Layer 3 of a small transformer language model trained on English Wikipedia (11 layers, counted from 0, width 128).
A neuron's activation on a vector x is SiLU(gate . x) times (in . x), where the dot is the dot product.

Input weights of the MLP neurons that the questions are about. A number n stands for n times 0.0032.
n27 gate: -2 -45 4 40 92 3 37 -21 -30 12 49 18 -15 -10 -17 -11 30 -29 -6 -18 1 0 4 20 47 36 -46 0 -6 4 10 6 60 2 4 29 14 13 -25 25 -45 -11 -35 -59 -41 19 -1 -18 -4 34 -46 35 9 45 3 30 3 -21 20 22 46 -15 -30 20 16 31 21 -34 -3 -50 57 11 -17 6 3 -21 0 -25 -80 -29 -19 -27 39 -15 1 39 5 37 10 28 -40 -46 27 8 -22 -40 14 -8 -1 16 4 40 26 -33 29 -44 -30 -3 -8 -25 -10 -39 -23 -47 25 -44 7 20 41 30 -2 -5 15 -42 3 42 23 -4
n30 gate: -23 -4 -31 -20 -42 22 -3 35 -20 -16 40 -39 8 -18 -3 15 -15 50 -7 47 -57 19 -16 74 -13 10 20 34 8 -2 -12 7 -52 -23 -10 -16 -12 26 -10 -70 -54 19 22 -47 7 -22 20 40 -27 -5 -32 31 29 6 52 16 -41 -14 1 -5 -7 -43 -11 13 21 -20 -33 -4 -29 41 -10 21 30 1 -33 -44 -14 31 55 10 -35 31 -21 26 3 -37 8 -48 33 -37 50 -24 -20 -43 32 40 -5 -41 42 -64 33 18 14 3 31 28 37 7 15 -7 28 -44 -39 -27 29 58 34 13 9 35 -13 2 -29 -1 6 -20 -15 29
n102 gate: 52 -6 -11 -22 17 -17 -12 -21 -14 19 -31 39 17 -39 13 1 -36 -38 38 -27 -16 16 -21 -22 18 -62 13 -19 -11 52 -19 -33 26 35 -14 33 60 20 13 -4 40 47 60 11 -10 61 49 -12 -8 3 -20 24 52 -13 9 3 43 27 12 -5 20 -40 32 -17 -15 -6 16 2 30 2 -2 -53 -20 -10 -16 10 -34 55 -50 -27 12 -2 18 -7 -7 -28 -34 12 37 34 11 -76 42 -31 26 26 -33 -16 -5 2 -37 -7 -46 -23 -1 23 8 -37 7 -23 -6 -35 12 40 -6 30 -50 -54 51 -25 -75 -8 -12 -61 30 24 62 -8
n110 gate: -26 43 24 19 -19 19 -27 20 13 8 46 -20 0 -34 -26 34 -16 12 32 34 4 -64 -16 2 59 -46 20 5 36 -24 -3 40 32 -44 -89 26 26 -11 30 -4 26 2 -5 -53 -26 -2 -49 24 -8 -31 10 41 -22 -26 -35 -4 -16 -27 6 11 29 -44 -28 -20 1 47 4 -58 9 18 -25 -37 49 -13 46 -16 0 -21 -16 -25 -21 1 -17 12 51 36 -39 -31 10 -5 -24 24 16 -48 -27 -21 -6 -35 49 -53 -31 -18 17 -9 -1 -40 11 3 27 27 -16 36 -8 12 -3 -28 29 -19 -79 -9 -13 -40 28 -32 34 -17 -10 -14
n187 gate: 14 -13 -49 -9 -13 -43 -15 -17 -33 12 13 22 2 -11 7 -9 -19 -29 35 34 33 -2 58 -11 29 -27 -1 -14 -28 11 -12 -27 2 13 22 -21 21 -7 26 -4 -29 10 -19 35 6 -5 -13 -7 -9 -5 -24 -2 22 -57 -26 -3 42 39 30 -19 -47 -1 27 -24 27 1 10 -16 -28 13 -62 30 28 18 31 -2 -9 12 30 31 -22 -12 46 13 -32 -7 25 36 9 -28 -2 22 -26 19 38 7 12 -27 -10 -52 4 -35 -2 -7 -44 -31 -47 -14 27 24 0 6 -14 30 -21 -3 19 14 10 48 27 34 48 13 16 -17 -1 -1
n278 gate: 15 -11 -43 -36 -13 45 14 -47 -8 -14 -16 -1 -53 13 -24 -24 19 3 -40 -4 -32 26 18 19 -13 -13 -12 21 34 23 -34 -16 21 4 14 33 -4 7 -28 -22 -5 6 -22 19 9 0 -8 7 4 13 -22 -1 -12 -25 18 13 3 -15 -11 -4 -45 63 19 23 -2 -36 4 -50 4 28 0 -1 14 -17 -38 -10 -2 -16 28 12 3 26 -40 21 -16 23 13 -19 -44 -13 -49 7 -26 -7 48 -29 49 9 29 9 14 -7 22 36 14 11 -28 54 -30 -42 25 22 -63 -39 -61 -23 -9 -7 -15 -22 -18 -10 19 -16 -60 28 42 6
n291 gate: -67 -13 -9 2 -5 20 -34 -8 -28 12 -33 -34 26 29 24 -18 -32 -16 9 0 23 -31 -13 11 1 50 26 -15 -33 -32 12 -25 3 -31 -33 22 -5 12 19 2 46 17 -8 18 -8 22 -11 -60 47 6 24 12 -40 14 3 5 -49 7 -28 10 18 -15 1 -76 14 -41 -6 -7 24 7 5 -31 -83 -17 -7 -5 15 -8 6 4 18 22 -23 18 6 35 -7 -74 -6 -9 46 -28 13 58 -21 11 8 12 -37 -54 30 13 -12 -22 5 -19 23 32 14 26 -10 -40 37 61 -74 -51 24 31 -66 19 -63 38 42 9 14 -39 -31 -66
n27 in: 41 -17 23 -34 13 16 -6 -7 48 0 8 -17 3 -16 -27 14 -51 -20 13 -16 10 -14 12 3 -38 14 50 -27 35 2 -24 6 2 10 10 -29 1 13 16 -49 27 16 -24 -38 -24 -5 -12 -22 -35 4 -16 18 38 57 -7 94 25 5 -29 -20 -3 19 46 -12 -28 -22 17 31 20 2 2 -52 -34 -31 -20 -5 -14 -4 -55 21 -14 -13 -3 -29 19 13 -41 -9 -21 9 -3 -8 -18 17 12 31 11 5 -9 7 31 14 -43 55 25 -27 -23 40 16 63 -23 -21 8 0 11 -29 -4 -12 31 -14 -62 31 19 -4 -2 -20 5 -27
n30 in: -20 -51 2 -19 -7 21 58 -33 15 -3 -19 14 -15 -38 -51 -16 0 2 41 -27 -31 -27 40 36 -14 11 -42 -26 -34 21 0 8 10 4 17 -49 13 -36 -18 -31 -32 5 -75 25 51 -50 -5 30 -2 37 12 36 47 -15 18 37 16 19 -19 0 0 8 2 -15 25 15 16 10 -12 -53 -16 56 -26 8 -3 41 -28 13 16 18 35 -28 21 -38 -8 27 -8 -26 6 1 -12 5 27 15 -52 12 19 -7 34 -11 -29 -20 32 36 35 33 22 -46 -11 18 -4 19 0 -2 -17 23 -19 4 34 27 34 25 30 26 -45 -34 -56 12
n102 in: 31 -39 -39 -39 -42 31 15 35 -25 13 -13 2 -11 -11 -4 0 -4 -6 13 -22 -8 8 10 28 3 6 8 17 -18 6 -26 28 2 20 -8 19 59 -62 35 16 -42 7 27 -1 -13 35 30 1 -6 14 17 34 48 14 8 29 -11 -40 -2 12 -9 -15 -27 27 -4 11 -32 -4 -33 5 39 2 1 37 -4 22 2 43 -11 5 -23 43 45 -35 8 7 -25 -59 40 9 29 -22 2 -11 -52 49 7 58 -67 17 -39 14 -30 40 -3 -37 -11 -20 68 25 29 46 -22 -60 32 6 -48 -7 -21 -2 4 -22 -11 9 29 23 7 36
n110 in: -34 -23 25 -30 36 5 -2 21 -58 14 18 17 -8 -57 7 13 24 25 9 -43 25 30 -2 -20 -21 11 1 -19 12 3 -8 29 4 14 -35 -33 31 29 -34 -18 25 -8 -19 29 4 -3 14 31 -53 19 4 -21 9 28 33 -10 31 -35 -23 1 23 12 -7 -4 0 11 34 -19 -6 36 32 28 5 -36 -14 15 -23 -66 -30 9 1 -17 -43 6 -25 -52 -4 -22 7 -17 -37 -7 -4 28 -27 13 28 -1 -10 12 -37 8 -12 19 28 39 -37 -6 29 0 -28 22 -14 19 26 -5 -32 1 2 -10 13 -20 40 -33 15 14 -27 -24
n187 in: 30 -14 48 25 -14 24 28 3 -43 -39 -27 -50 5 42 -47 18 -6 7 7 44 -59 -5 -4 31 5 -16 -15 1 -42 -22 -6 3 5 -16 28 19 6 1 -30 13 9 -13 27 -13 2 -17 22 26 -18 13 -5 -12 44 -13 25 -40 7 -24 11 -36 41 -25 30 13 -28 12 19 16 22 -12 -18 18 -5 -1 -5 -54 24 40 -58 3 -29 -8 -17 -16 -16 7 6 -8 -24 9 31 26 4 7 -18 22 40 28 -20 38 14 -23 -11 6 -10 -3 -2 -1 32 -21 18 -10 -6 -8 -25 15 -22 48 -10 -2 -24 5 -19 -8 -14 -39 34 -28
n278 in: -4 -28 15 -10 -21 -13 11 -44 20 -7 -25 20 43 -43 -15 28 -33 -29 10 -25 -31 12 -6 -24 8 3 10 -29 10 7 -8 22 -15 12 -19 70 15 -25 -35 31 -2 -29 49 -23 -34 28 26 6 -32 -12 31 53 -31 -6 -36 13 60 -3 25 -67 -7 24 -42 6 42 -25 37 -23 26 22 17 -15 -17 -1 -10 38 -26 -14 3 15 -9 6 -19 -12 33 19 -19 -6 -42 43 14 11 -34 49 -21 62 41 10 37 10 -30 0 -12 25 16 22 -23 53 0 19 50 -9 -53 14 -1 2 26 -9 -16 17 -23 -5 -15 32 -19 0 -3 -45
n291 in: 25 -79 4 -37 -7 27 -24 -25 15 -16 -30 -2 21 -21 -20 -33 -36 -39 25 20 -36 10 27 -21 13 -24 21 3 38 11 -17 22 -41 -6 -29 -6 -2 -33 -46 24 -1 -5 29 56 21 23 27 -26 36 87 -12 -4 13 36 -6 -13 47 -26 -25 -8 15 -24 20 -23 -9 -3 3 35 -32 -21 -1 -31 -6 11 -58 -23 -35 56 3 -12 5 34 20 -53 18 -17 50 -17 -3 -14 -6 38 -19 -16 9 13 -32 25 -36 -5 9 0 26 -27 -4 -9 62 -12 24 50 48 -5 24 10 -21 -11 20 14 -22 -62 -16 59 -35 -18 14 -50 -9 3

Each question shows a token from some text and the vector x that enters the MLP there. A number n stands for n times 0.034.

"ation": 7 -22 24 8 -28 15 -37 -29 -40 -9 4 51 25 38 4 8 -42 -11 8 5 25 -14 5 -3 22 -5 -45 -2 -5 -14 -43 16 12 -12 6 13 3 11 42 -41 20 -6 0 7 -39 -20 -23 -27 -11 10 35 11 3 -59 -18 -41 16 18 18 -17 -7 -40 25 -11 13 17 5 10 10 -2 16 -19 -3 -4 -7 -28 7 10 6 -19 -32 16 7 38 -7 10 21 1 12 -34 12 -20 -18 -4 -9 17 -9 17 7 16 15 -5 -18 43 -2 -18 16 13 23 -4 -5 30 43 -18 20 -1 4 -23 40 26 -3 23 9 -27 20 -44 -7 -13
The most active neuron and its activation: n187, at about 1.1

"oc": -11 19 -5 2 0 -28 -14 28 11 15 12 -2 51 -31 -19 -16 0 -21 -22 -18 -20 57 -6 14 -1 8 -53 -53 42 -16 -30 7 -4 6 8 -42 21 -12 16 -16 -2 -13 56 35 16 0 -5 -28 6 1 10 3 -2 -6 5 -8 -26 8 0 -19 -10 -27 18 -12 11 9 -12 -27 9 62 35 -49 -1 6 17 5 -20 32 -16 -7 -5 -11 -11 49 19 -27 -27 -35 -20 53 18 5 -40 -5 -6 -15 9 -4 -16 -1 -40 2 13 22 -1 19 19 -23 15 -6 -16 17 3 -14 -9 9 -6 -6 24 11 27 -22 32 25 13 44 4 -7
Which of these neurons fires most? n102

"it": -20 -14 -16 -30 16 11 -13 17 -12 9 14 -21 34 -7 -12 -11 -16 -32 -8 18 18 -7 -5 11 28 4 -27 -28 32 18 -41 21 45 3 18 7 10 -46 -24 -44 -12 -35 11 27 -45 -31 -18 10 5 0 42 -11 4 -42 21 -10 -19 24 24 -19 12 2 39 -24 21 23 39 -3 -3 40 39 8 -3 -27 -27 -19 -4 -27 -13 -6 -18 -7 26 -16 28 -42 -15 -4 0 -8 29 -14 2 -5 38 -3 17 -18 12 19 -5 3 16 37 12 23 3 9 5 -10 -34 20 -18 16 27 -1 16 18 18 -5 5 11 -6 -2 11 -13 13 -62
Which of these neurons fires most? n110

" fac": -3 -7 -19 -12 -4 42 16 2 26 14 20 22 -41 -22 -45 -50 29 -39 -1 44 11 2 16 -13 -5 -19 62 23 -9 -38 15 5 -26 33 -9 10 3 -18 -2 -3 -8 -6 -11 26 20 23 0 30 14 -12 -10 39 12 11 10 -5 3 7 3 -16 -24 -25 19 -57 1 -24 -18 11 12 10 12 13 36 -18 -32 -27 32 18 -4 18 -45 6 0 -14 -4 -17 -34 -17 -7 42 25 23 1 -2 -7 19 11 28 -4 1 -7 -12 -9 15 -31 -22 23 -15 9 -3 -25 10 5 15 -30 -22 -21 -1 -9 44 21 4 -32 22 10 -24 -8 7
Which two neurons fire most, strongest first? n187, n291

"ers": 24 -7 25 -12 10 -11 -2 -42 31 -12 13 27 12 -4 41 -9 -5 -35 31 23 13 -10 -19 -28 5 1 -50 -3 -27 -12 -19 15 11 4 -37 8 26 3 30 -10 -23 13 27 -2 20 4 -42 12 -2 -5 33 8 -46 -10 -16 -6 16 -32 7 -61 -4 -46 31 10 16 -2 -24 -2 -29 1 26 -3 -1 -30 5 28 -33 4 -12 -26 -25 19 -12 40 15 31 18 18 -25 -44 13 6 -4 -23 16 7 -17 71 -25 4 -13 36 -7 2 27 3 12 -3 16 2 46 6 -11 -18 5 16 12 -6 21 -6 17 11 -11 -34 5 -24 -8 19
The most active neuron and its activation: n102, at about 0.33

" re": -19 7 6 -20 -5 0 32 11 -9 -3 -13 32 4 33 -3 -37 16 8 36 13 -8 -40 -18 34 -34 12 6 -15 10 -28 -3 -28 -19 13 -34 4 42 20 6 21 -13 38 -7 13 23 4 21 -22 12 -33 7 7 -5 32 13 26 13 6 -10 -9 -43 -16 -11 -21 21 2 -14 5 13 -18 27 -27 33 -24 -25 -25 -5 -7 -3 -42 -27 -12 22 -13 0 -2 -10 21 -11 -35 16 53 -34 29 5 -1 40 40 1 -44 1 18 17 -3 10 -23 17 9 4 -18 11 26 34 -21 25 -23 -2 14 13 4 3 -33 -19 -31 -9 2 -9 -4
The most active neuron and its activation: n291, at about 0.2

" of the": -18 20 3 -9 6 -24 23 0 -1 -15 29 75 7 -22 -3 -11 -19 -34 -21 21 7 17 11 -6 10 21 2 15 17 -11 15 19 -1 17 -24 -13 -17 6 10 32 4 -15 -19 -8 -13 19 -15 -10 -1 11 4 36 -5 18 -6 25 -29 -9 -18 -29 27 -47 16 6 15 -9 -2 -9 5 -3 -10 -3 6 -42 -12 27 9 -26 14 7 4 4 29 28 35 17 2 33 -68 -1 -3 -5 -9 52 -16 -8 -40 44 -38 22 -7 -13 -44 -11 7 12 -29 -19 -5 10 10 8 -14 -9 23 12 3 -19 2 8 -12 -53 -17 13 17 -27 8 -24
The three highest activations, in order: n27, n30, n187

" After": -23 26 6 -35 26 -5 -6 -9 27 10 0 27 14 -13 -20 -25 -24 -27 -22 -8 -7 -2 18 -3 5 -14 -17 -28 3 17 2 0 -40 2 -34 -8 35 23 -15 -5 31 36 -1 21 -1 9 -34 -6 -17 4 -6 32 7 2 -7 22 -30 5 -14 -21 -31 -9 30 -8 -1 -14 10 19 -31 -60 21 -2 13 -12 -62 -2 19 -23 9 29 16 -19 8 8 -5 38 37 51 -42 -17 29 -2 -14 10 18 -14 -4 -23 -3 17 39 7 2 24 4 10 15 -30 14 -8 14 22 -7 3 18 8 -16 -17 -13 -29 -12 -15 -10 22 11 41 17 -2
Which two neurons fire most, strongest first? n278, n110

"ress": -7 -2 -41 -36 -16 34 -15 -11 -1 0 23 20 -22 -9 19 1 24 -8 -30 15 3 -60 -28 4 24 -1 12 -7 -7 -4 -27 8 28 -17 4 22 52 15 17 -15 1 -17 26 8 -2 -8 -2 2 -6 15 21 -5 -21 -48 -22 13 -11 -13 -18 -37 -17 3 38 -19 -22 16 18 2 -24 10 8 6 -21 -20 13 22 -3 9 2 -12 -44 8 14 40 37 20 -2 -26 -8 -22 31 8 -57 -1 9 24 3 24 9 -5 23 -8 -31 50 24 1 9 -55 37 8 6 26 8 6 -3 38 15 -10 11 -14 35 -29 -9 27 -4 -39 -17 -31
Which of these neurons fires most? n30

" Japanese": -4 28 -36 -11 22 -20 5 -26 -26 11 19 39 -18 -4 -6 -3 -49 -1 -11 14 29 -32 -26 -18 -42 -24 -48 -26 -15 30 8 -15 -17 33 -1 0 -1 -6 9 -51 12 6 -12 8 -24 -10 -4 -6 -21 0 21 25 -4 -21 -23 39 -6 -5 -12 -5 7 -27 -14 -4 46 4 -52 34 12 -17 1 14 17 -27 -24 11 -10 9 44 21 -19 22 21 44 16 -3 -5 -6 1 3 33 20 17 29 -11 -23 3 8 0 39 -8 -5 -17 36 37 36 19 -31 -7 27 15 8 0 -22 21 -1 -5 -1 19 -11 -33 -43 -11 3 -12 -21 2 8
The most active neuron and its activation: n30, at about 0.49

"idence": 4 -18 -32 -21 2 -16 -20 -37 19 0 10 43 5 13 18 7 -24 -49 -4 15 23 26 -26 -29 -4 -11 6 -2 39 -8 -25 3 3 24 12 1 59 15 20 -22 2 1 -29 30 22 -35 -29 16 -15 -8 -29 26 7 -23 -34 7 18 16 -20 -4 10 -19 12 -20 4 29 -6 27 -16 4 10 20 9 -13 -7 12 -32 -24 -11 -20 -32 2 2 10 -1 -3 3 -4 7 -28 21 2 -16 21 -24 -12 22 28 -27 -7 12 31 -3 35 -5 -6 3 1 44 -2 40 22 15 17 43 10 -25 -4 31 -5 -6 2 -45 -2 8 -68 6 -30
Which of these neurons fires most? n102

" kn": -18 19 -3 -10 -27 6 -18 15 -3 -16 8 15 10 -20 35 -29 -29 6 8 21 -2 -51 -6 -33 -11 -1 23 -9 27 1 13 2 -7 -5 -16 31 13 -45 -1 -25 -8 49 16 12 -6 31 7 13 -20 -66 -3 8 -14 -2 -4 -20 -19 7 23 17 17 -3 68 -25 -21 35 26 4 4 -46 15 -14 3 -8 -4 -19 1 29 32 -5 -24 18 40 11 -19 13 -17 -11 14 -19 -4 7 -11 3 2 4 18 -6 15 -71 -30 -3 30 -10 15 -30 57 22 6 -10 -35 -6 0 8 14 -4 27 34 -3 -6 27 7 -41 4 3 -6 6 -26
Which of these neurons fires most? n291

" ch": -26 23 -69 9 5 -14 -5 38 4 -3 26 -10 20 -59 42 -3 7 -36 -9 28 -8 12 -5 -26 -36 5 29 -46 -4 -10 -5 -9 13 -16 -12 -14 11 -24 -5 2 1 44 16 -29 -26 19 1 18 -40 -18 32 15 1 38 8 12 23 -31 7 3 -7 -19 -28 -30 -1 15 -7 20 -15 -24 30 10 -13 20 -4 -8 -2 -7 7 -39 22 44 23 31 -4 -11 -6 11 -2 13 -31 11 -14 7 15 -4 39 31 7 -1 6 -28 42 -2 2 -26 -13 5 1 10 10 -6 -11 38 -16 46 -55 -8 16 15 26 -19 -36 -13 5 -6 -18 8
Which two neurons fire most, strongest first? n102, n110

" Cont": 4 -5 -38 16 -1 -1 35 -5 -50 -29 -19 15 10 -30 -2 -17 56 6 -9 5 -25 -4 -14 -8 -12 -18 -17 -34 34 16 -7 -13 -4 13 -36 -5 38 -14 -6 -32 6 9 30 8 -19 6 -52 -32 -18 39 25 9 11 -21 22 -13 -7 -5 1 -33 -18 -15 -15 34 42 14 -8 -57 12 -8 32 9 28 20 -7 -18 25 -12 -19 16 31 -23 -3 22 17 9 2 -1 -3 4 46 24 -18 -32 22 15 -6 -20 -38 8 20 3 32 36 5 -20 13 3 12 23 -4 9 -30 31 -11 34 -33 -3 2 -19 -2 -3 -2 16 28 16 -22 -4
Which of these neurons fires most? n278

" region": 12 6 -26 -19 24 -14 -1 19 -8 -43 27 47 -1 -1 -24 -15 -12 -15 -14 27 15 -10 -8 -35 -23 -24 -23 -4 27 5 -7 33 21 23 -2 0 20 -4 49 -32 17 11 -1 -8 9 -24 -22 18 -17 -3 -15 28 -37 -9 -14 -22 -3 -14 2 -14 -17 -13 -34 -19 -20 -6 -30 24 4 -20 -1 -13 17 -6 -7 -2 -30 -27 4 3 -3 39 0 37 -6 -14 10 10 -37 -39 19 -18 -2 25 -22 -19 5 34 9 33 27 -9 16 56 -1 6 36 3 0 -22 -21 32 33 -7 46 34 -2 -11 6 -9 -20 -6 21 10 11 -39 8 -19
The most active neuron and its activation: n110, at about 0.16